Layer 7 of a small transformer language model trained on English Wikipedia (18 layers, counted from 0, width 128). Numbers have three digits each and are written without spaces.
A neuron's activation on a vector x is squared ReLU(weights . x), where the dot is the dot product.

Input weights of the MLP neurons that the questions are about. A number n stands for (n - 500) times 0.00096.
n72: 341326573620546669517612415405405366497543614709701603529579612423463233601500664426519429428562622575639595552503653618371692562367358455405414448660469455519493457564732575563672575426440352552536350466546471412642454356519564475438341569445533589587585533405540306550635516525428675440775427611497457480410707516602689604636469487521614399360429561760355342568210493584609536531478
n73: 615478707600475555794569363535654485478602620400546219584427580659250582244612407562575213594631410673492789511271576811363802519595500328594290519726486496566626591569492294581438426399582736623610533532585267517578349603426450374433574604553675573483431848623546479481539382592540500533546544442481609458526533633443485597397292596602531452268348577672722484438385602322537583558397
n101: 397351399395415795572422709248564325629453425285512393712324276365619565509533373299253293355606432567602533563508369463248433401621600656434581539533398337507448396691524458577701665541507659521615582616623706606590481478422561405622266395454536726605527417600537378440398458365489523627685442577653607507620245516377848520556693672478680750256552591422356529530266424854468312191512
n121: 337310673587610721358242564296580370716568617535508728446211476580441487508455555202452798546610532544310619610563520584336562452601643524519525471541620516680597631386522550735529542439312504364520738604413525541508287226529542723640638508490485510388339574600542691594489423450607597468481594421778504708257544668589543511567380475604706516621387453572340601464266474504580422452279
n141: 225517496700484618683469520642555594664537763491522329695158304623556504678461473302428179491674427743362725699594386452607724611759454106584403470567532455507310418601666496267479447425579425451395333598327519742630520448462654753809597632544673555586508551600855444457707646259278367624647458632522491681642407745586387395673333399667753527432505609440299410617393444505369319324492
n152: 643477552395459536695631637636483683511815465597415329446420475476441507587317136561681444227547390441265471685476538586484563413492548294677509847632530831593701400411619527658635352194399537579518716496364588429526663507453545549415611618423308526253450551411447574689606353519691322396387554469685674651329457608508430659637443219463265377630565550367558725791522348538400432383329
n184: 517538396543421658358463523475519373549467650506549686471448580596444369483463436500661513506524491554332609374825381559406345404616369538625335443575405446535531469685491535462550422444587574608533444673761463557562496574444484342732519453353576683343564431466568460564631546312616623342598312707445512505470408518361500385634563224548581545476575533587515386536444406354500585454497
n187: 183402696527422609378205349368231509765610696257783476718449519807635161375527537310617443454583521732622505328588407337531704566860442277773200330447529523632283447738421597341321582432327631514492576482200427642257588727547563513500368733421691591532479592418662370571595604445399351504696730440522535595616353597395560568673287483475704200539362708574707541486490438561559513588582
n190: 480582507321359616447457551386636274709527615485630435449374391413411344454450786409577485738615534556665511654423507547723633637457657351318572633318393440624518375597318557612456394446528409474423393448410605774645421467310605621433671523450493373593707434753587492486591550339409339575411510401504574521300639493338380486611470645408835496388596622733465589346527624523427440488593
n203: 662436701740428642450245456383442566396698527521472705624530533552442490619468351504596386351485496628236444442720521340360381623367421459448394419407702606626500539401674615368699528520558460646665513674363359664609277634276512289812440722366359530663380373486452398370504677293638398538492492669351380610409320656550534588641260268406540715442597516471621334496361481945633582596625
n233: 276474463289332496596428452340563617673608504822357612425404649611318492530468278533326741364599319523369537538333414388609652437482571577584284567554539686613473532283765690131544444115433416424504613476524555495657484428549686534708645819036336780545347724630505450564458706706496193601628535500743550558540233432360601690847612336694563654657554684795544557549352477723496732027646
n239: 532429591668592503279434640387342436527580585473454476398420364323426586580500548589541632533415397440575434417414507579449525313635534658358583528579642661516461204432456430457571566497447467690633545660524676589393470402572631643432280391402744738605429712684657619481303524522604373512513571478464421698366544510459556595526585375568478429560763543370556460524365330599411580534525
n270: 162412480548559507525495428611508390424731613647601572673530722613471404258456496451266655479641383559460349493504596447615457480181709412361500484594399671507412261540421470746347545710472573570557770372319687645346741437469293421556842583348580500536470837665581539684715403500436650626548523321488693544134496520575496387692492388423651378344723687456577360401405318530567302430546
n287: 382561376369435631314483396337508531577659576530554504564520582672644573385621373284503660525434380479379453532667374338514673573521693408580552712481411404582546387400417647425520634410427568397357637391321284539481475438425726453426583492594574653605503420604579607404565470659644480747330778497688434449561424395521391346373374359497597641690375485702384792618500360721425616221551
n418: 318440584458350641562222334500291446651518422306813339323488465496485435509627474236688230573545425570260547315467667432446357422446371259376363426580504352562258450602578310106673444674395402609564482599451568748298568403257487445691530851357421479303588336735674164496491453552564476344751456468408545596415488600351403521584437593496673231582581556307492396554509463802474521364136
n425: 542542620405674480490401473542698444512483481530436534424368656439477411503366387532592486412645384332444732494444563513462481311494526513490316429609521773589440415430472446511567448446535542536401480685400538555348343363652516482342500452400720677469527457509599449601667506331407424473702500367541388567427497628612470404402399543305558397617696503633430490514632312430522766346195
n471: 364573476539538516632218414536533483741582684551620496433384441635484566757363654372405309364732628445258621385373518472406510599469512252339433479386559649488295573458575464676450364465530638522509594572419470734395379574513525451643493584500361393532194531336412375339486326436487363437413493470524576568382609812472396532503356415516620350343627596593335341794549389622516469581453
n474: 504384511596307560628451587394504282312618245373552520772371454448368349516474558260536342421392497467350691581406631339467597399603434481316496460537500443530478907363608594171500323571681556656513579705581652524512572394266373452371672672430507631390682471443548424412328607387249511264544384591489641585642668511496440541452465600331466531525484528595536458678373358617536584402379
n488: 593527506536387510538493511603464398500533659347500497605604506636583462518500612645587428497508511632574460595657532594583366525564377544543327514490521485539450634514599394519470328336500565465503653546485570568617529575568662582451420457479617500513535374503557412584628484623572575535581642457514657493343636675309363347430424492554660521486209451647449457509449533761592650409646
n492: 458494661308500543414545487500319497571474540690386438565656479500506503374755489497260372325426522544387639591748511528537573436616735400713619564636474589582327537476574584721533465241627535507601449289342411706507532462589344596608531660452575878611442594390676478647611417523600385461316598471555540410437397493355795642408465533409629654370537574340635525551562419500642422472556
n510: 505651764328404485452419611358536760646639549654344790580520562568612489468462319368390603685570402471583547454204671398392467463483873504333495672561429522517358216323138524467648402276699542725567316310306418674446456570419407122593491464341538735696329562642479536529594414452667219520362528520471657400520553645702424598375484569677495478635504566496799651640369392628589334262722
n511: 269491470635512563587528460436441393478546744590473430576609531730712404386493448644702359172400457487290641443584617289650394335566496521295567335590395455568451552610639425632468349517375457514638330432406539551560378378538403342631517457400454538500563506567543329523517565629335478598346431616339519542443593663789592613530670487467312590532528503588564395521344516664526484584522

Each question shows a token from some text and the vector x that enters the MLP there. A number n stands for (n - 500) times 0.018.

"as": 458454461474459363504617520471501609429375592592491562566514576554439511476548471465516569578524432544436445529539483513446462500517543551544487392511518543346541478463505491368437559494515498470398534442540560520594445579591549478491503489512462470508460537493558487448507535571455489584476447458556459479496422412498491440524500487531455607448501323483492545482564493532484582501544
Which of these neurons fires most? n233

".\n\n": 472508492480465516482549479473476480487350473510469514510464523456501421482508490471488521456520508500506506499515494468480539529571516557520482483458517570165472480551480506494509435451493475482486547500493507446492497503508463511516489536491525459493478502485486498422496447505504518463437509500523534538522488486475507524517422510414472507523532127449551503540437489528548542481489
The two highest activations, in order: n474, n492

" her": 495519544472532496389541512571446463472452517494514445462514506494574545515456544392485516498428484484472488476532459489567472415546511495461561484460496503250535553490522427519479620521419457537403513429438590430486517536511520514496460531534517489443533469441536503548502445491393556466505450573403498491542533542526494446533523513512440517504591220524587513544492513487477441466453
Which of these neurons fires most? n511

"5": 501561477467536322479536499482507565607450459530418501438539483511528603415543539466492460442490430460450464531450479471527455503510495528506473368493477484295462495522489533487568484565486505480492526498472440501468584520551515595467444550501459557452528527536534524526542578487556557425463444543519454455451423551477500511501481520572489527508417248521527505616506621437519523540498
Which of these neurons fires most? n492

"ut": 465501516496514375504537433498537518483443528709489498532490508525544528491548510509493509558487360498438413408472408534412459584490525474474561413484470438313504382442448453541470457521484440501451550537550465530508472567544453447433542499461483387465482542443529490485537481552457512535511413511432421504464548558485515569478556480452442525474477340559515430534592521459413526570512
Which of these neurons fires most? n270

" as": 475506536526413485482574530576523476480418528501516520543527557512540643487475449452513453500572500507511459487517484401457467489553516555526549455431482467275496506513471504518447516429556445437455543508477524512512507490483536558485465531565463549507478579511584533443544468536511488512450459552549531557503520498528422509442509362530468481521541158467489517491454524505542509467544
The three highest activations, in order: n287, n141, n488

"le": 561486432541577411541507533545447564551427475511543435533455534449397445561557374503533490502547510456483474482490498451474556510483494583478496503477448523305540574501468514492544511551471582412371527538517548454462462519517404567463542493516504501413536531401500423509557421480475579465500395498458568491515504485557526437535633506501417561482535298564507509496451553513443463568426
The most active neuron and its activation: n474, at about 1.7

" First": 544475490547546421517566449534514509542452472567415479496536523441473538471505532446556452548539555516474548492536497561483498523470434505441516605518449415239499500478447460469476455525476504463478385455541544399552507486566531471474502516473558423465514523449473466520552526479500492497465446500471547518564517487406475554488408604509467440466544240553519518490408561425421494501427
The two highest activations, in order: n73, n72

" ": 518534527519491464516480487504508440518397492502490528538476496485508591524524514547503449505519465498542477498442545494520510493553447498542501480514489493038499496528489523520555522501528541465611554498480511488499510492493526516493478434495473494521471559570533523543527485494503511440500497487499509492560466506492493494485460515498429499483494266496480492556502449545527507487478
The three highest activations, in order: n101, n239, n488

" marri": 430422494429579462478478515493458472486421580532539602431539634502498452482485440548535421493491539519471565544516449508545436452481410525488539472463538557240546454552469445612497483509468470452416475507478495457548496480525505506470481474549482470514472485471494537550502499514436557504540468500529462477527547570474467420537522495468467465505426253568409477506436457494387532595480
The three highest activations, in order: n72, n511, n425

"ta": 502453468472544390486653514489479540507347459420494502496509431474495522512476490547467445521593503563485523549493601541512492510506461550486549441507505499275468517474513474478477467541479578409407499467551471500499462452528548466449490490525468455599477550495396562431554392485495523471534467524516506450468508424545606461524534560521451456491434265510546530506537591472589516483483
Which of these neurons fires most? n73

" the": 523514521472558447485458485474453476476501494545523501510520491492483733467450578436458501464481476529457491499506492523453544495501496520494539561472483539218502482500519524518486525524519510443435537480513519486506505494492485493524490538520495536489479503530516514532452538497476502531486466510463481484495490520516484491527505482517434467453504103498548528520528482532520494506421
The three highest activations, in order: n239, n287, n471

" rec": 477522493505515410498523493413565544491393496461469588634500505475440510473469485528479564453497568489543537395455432475401473468537491550468604467459558399386436487514434481559419441437518494548486471487548488459497513550578506540442470542595473562504490518490458534570634498588596446456485452525490592454532490540500492438539542557538415577527515265521578547523559541535534580493530
Which of these neurons fires most? n510

" administ": 419545472420541496525555454468525536472455548539474515467536573443577472403455446477476506441501533543494518513478510447457426409444500553519528486466490456285521457535450462517529506499469460458416522483486490344554584551479513530401507573568482415481469516542464522513538429576568512502418424513514501525547531484446525460495534560452529423408478252455496507575561470432491469410441
The three highest activations, in order: n152, n287, n270

"==\n": 441466508496460506509547459513469486497460426484521555483446497492479478499513519544518520463461512491549540503506480504543548533581482532472535489434490490197510462577454494521499443429527436444460520525521540509451520485491481499527508496504539513575480503478547482448477520457495617476528481488466531547498535473463525527473406502491463546495513117459511508493485485510528534519572
Which of these neurons fires most? n474

"-": 514540483516451537526562498463502474507433473540485512494475535486522659500519450504500490508524484476423494488516477513505492571498513473515552531476487482136520478468522500509481563483466454503464460547486507483502530514497461472480493456535481452500549482504513496476555477540514431456434500514519503480494496496540509497543510489447505478512500146430525522499439508501500471541472
The two highest activations, in order: n152, n287

" nar": 460540499426481437572541532432542534350481564571459512458514545423587456455557449473522503484556482513456492523566429547513534493514530520498537494371568492271553498540389450523571459556496501501398590534470549333487570545520431517450482556578528469414508512511511480532496544491517498467478464553502458537521542516506569454489494510546452482473556270494518502513493444467448477510453
Which of these neurons fires most? n152

"p": 506537460496499329463528502436465495484442429453507566540483516537487466482486371499508508466514495440529437553491538514433514494406500542557489462485499491187457475444523476481557485474543540541418524478612504567467546419501520494482573547500461540464462557453445490486503524477520462521534418472510517476471563453434564473467614519566497480502494328528511483622483584589508503532475
Which of these neurons fires most? n233

" D": 559561557489496478489523525480548484480465493536498511486504520494542458540518571532553582509550477421477550470473420454540424531492541530568579523479493443281559498516543555590510441494476505514474498470519447468530498504514426527540418528629564450534464560412536497551545454422553496493539503489471465519510491389519546490408500488492407532484576260468595515475697558471506479551550
The most active neuron and its activation: n492, at about 0.81

"op": 506554504402497397473508434546493512563372454484537514438529444453552480478536451534584430501516443479402415515473541402473507540418512540501441449499472466382459546473498396487376528601500454436376427478600529505448523472546538496423599387496461427455526467534529502519416507497469604590465488493471468479513448410447480530437552524501476474515513347496516485518568553597477622562495
The most active neuron and its activation: n418, at about 2.2

"9": 539596526549546391590560558463470446549411570526462544456534529489528596491501518519486454557520497616478499436455480531541524481472472530514470400521495515302515507470513538555537526569598476513513519550457450504512474471529530633395501486505453471531492454554442476553521502461550490501463448470553510492474498475440446545465462535600460494517562206440549522540563489418462531508533
Which of these neurons fires most? n239

" an": 516557457449445431510528545540432459471382448463493507452587445504593546486503460470499511469499452546388530370490470518464577491490493443422507488495508503367534445475547525493446565544439431520378494440451506458516557530526522503469409437539506512488511492520523546509468460449509385518562465519315478459494482482483460474466469488514485486530542219420453524408488432516458498525428
The most active neuron and its activation: n418, at about 1.1

"ons": 441483522470508382510624572463522510554398572583587500543523514599546508452446497553491489460483622501414549552476405542413469516502461472464510468494552470220538505521500584421481490447514509544448519517506452435521492529496534486485453535461469514549519558505520566505566464549513558598557414467550534492488495576460450447534505535504447489518548303438489498511543441519462512510447
The three highest activations, in order: n141, n184, n471

" King": 481483491529514385501499498562535488543454595487480531514534559500462521439561496472532409537530546519441507504494551546506456421479455454515465555518553579223515529502512520525502454487444422437377480451536483348521500536469492463462469476585513480465494512453568504507581445482518502565483405504479547495520519423551476509502488601429575511512548272498510538410523520409515450538465
Which of these neurons fires most? n73

" of": 587514561514459385501511463516475465521529533522423467533495562513416660501506539501498434476513518527464488520555446476504442567534424556547538504471414537283444486505476498533482503478507466482454550561587548442554506452518491468558503520540480388444550539526397547491502440589492523480484469530487478465498489477475523515522523545503540498506548169535453477502562535492477454505461
Which of these neurons fires most? n488

"ish": 521463494479580372436528551497599486472461535521444440576427557587573566415495427450508434561569539427546431530544449532480500457494520476430517527478429439403584523531508440575462540520472542475450506471624442453563368544552489522403495484530435502514450568506527520506400514430440626559488507529439486541467500441570427508516441551479485445476489302560548460544522515476509423539589
The most active neuron and its activation: n73, at about 3.3

" bas": 503447445454450426542598522509552475446433504473565508552626537449504428461584476492419484528491462528522551481519557549443463438445523520435452425463478488343505426477460451504450571470476598449446573515597532514524537522570447434456515481531442433490524489568453503486501449539533583493415443490473439460478457497495546441406432459486416519504550210537525545544541477482470562520481
Which of these neurons fires most? n270

"–": 532447499547557434460491493468501432507479560497483507520543519489501546566582463546494443446483517491523466498439493519476507480489551495505485413492494477180468533473533582529465542517494465461578460511484506411542458512495572568461494451535509436520504606492487494522534509569450582450475566440388489485470502501514583552517450557507531452516551211528557478504514479471498522469533
The three highest activations, in order: n72, n239, n511

"orn": 555588524401535358454510454499527492562401453587476499470494465529521471526512477553542395504532483542439484524490475581518483518490552440499570479484523504299424385538405474556426531511465505501364485465460577417503517542508488462464598516451495442398542532441464418428574500480491558521571382433469462569490513514491459497474454551408455503461504374554477584572560497423470433529513
The three highest activations, in order: n425, n190, n471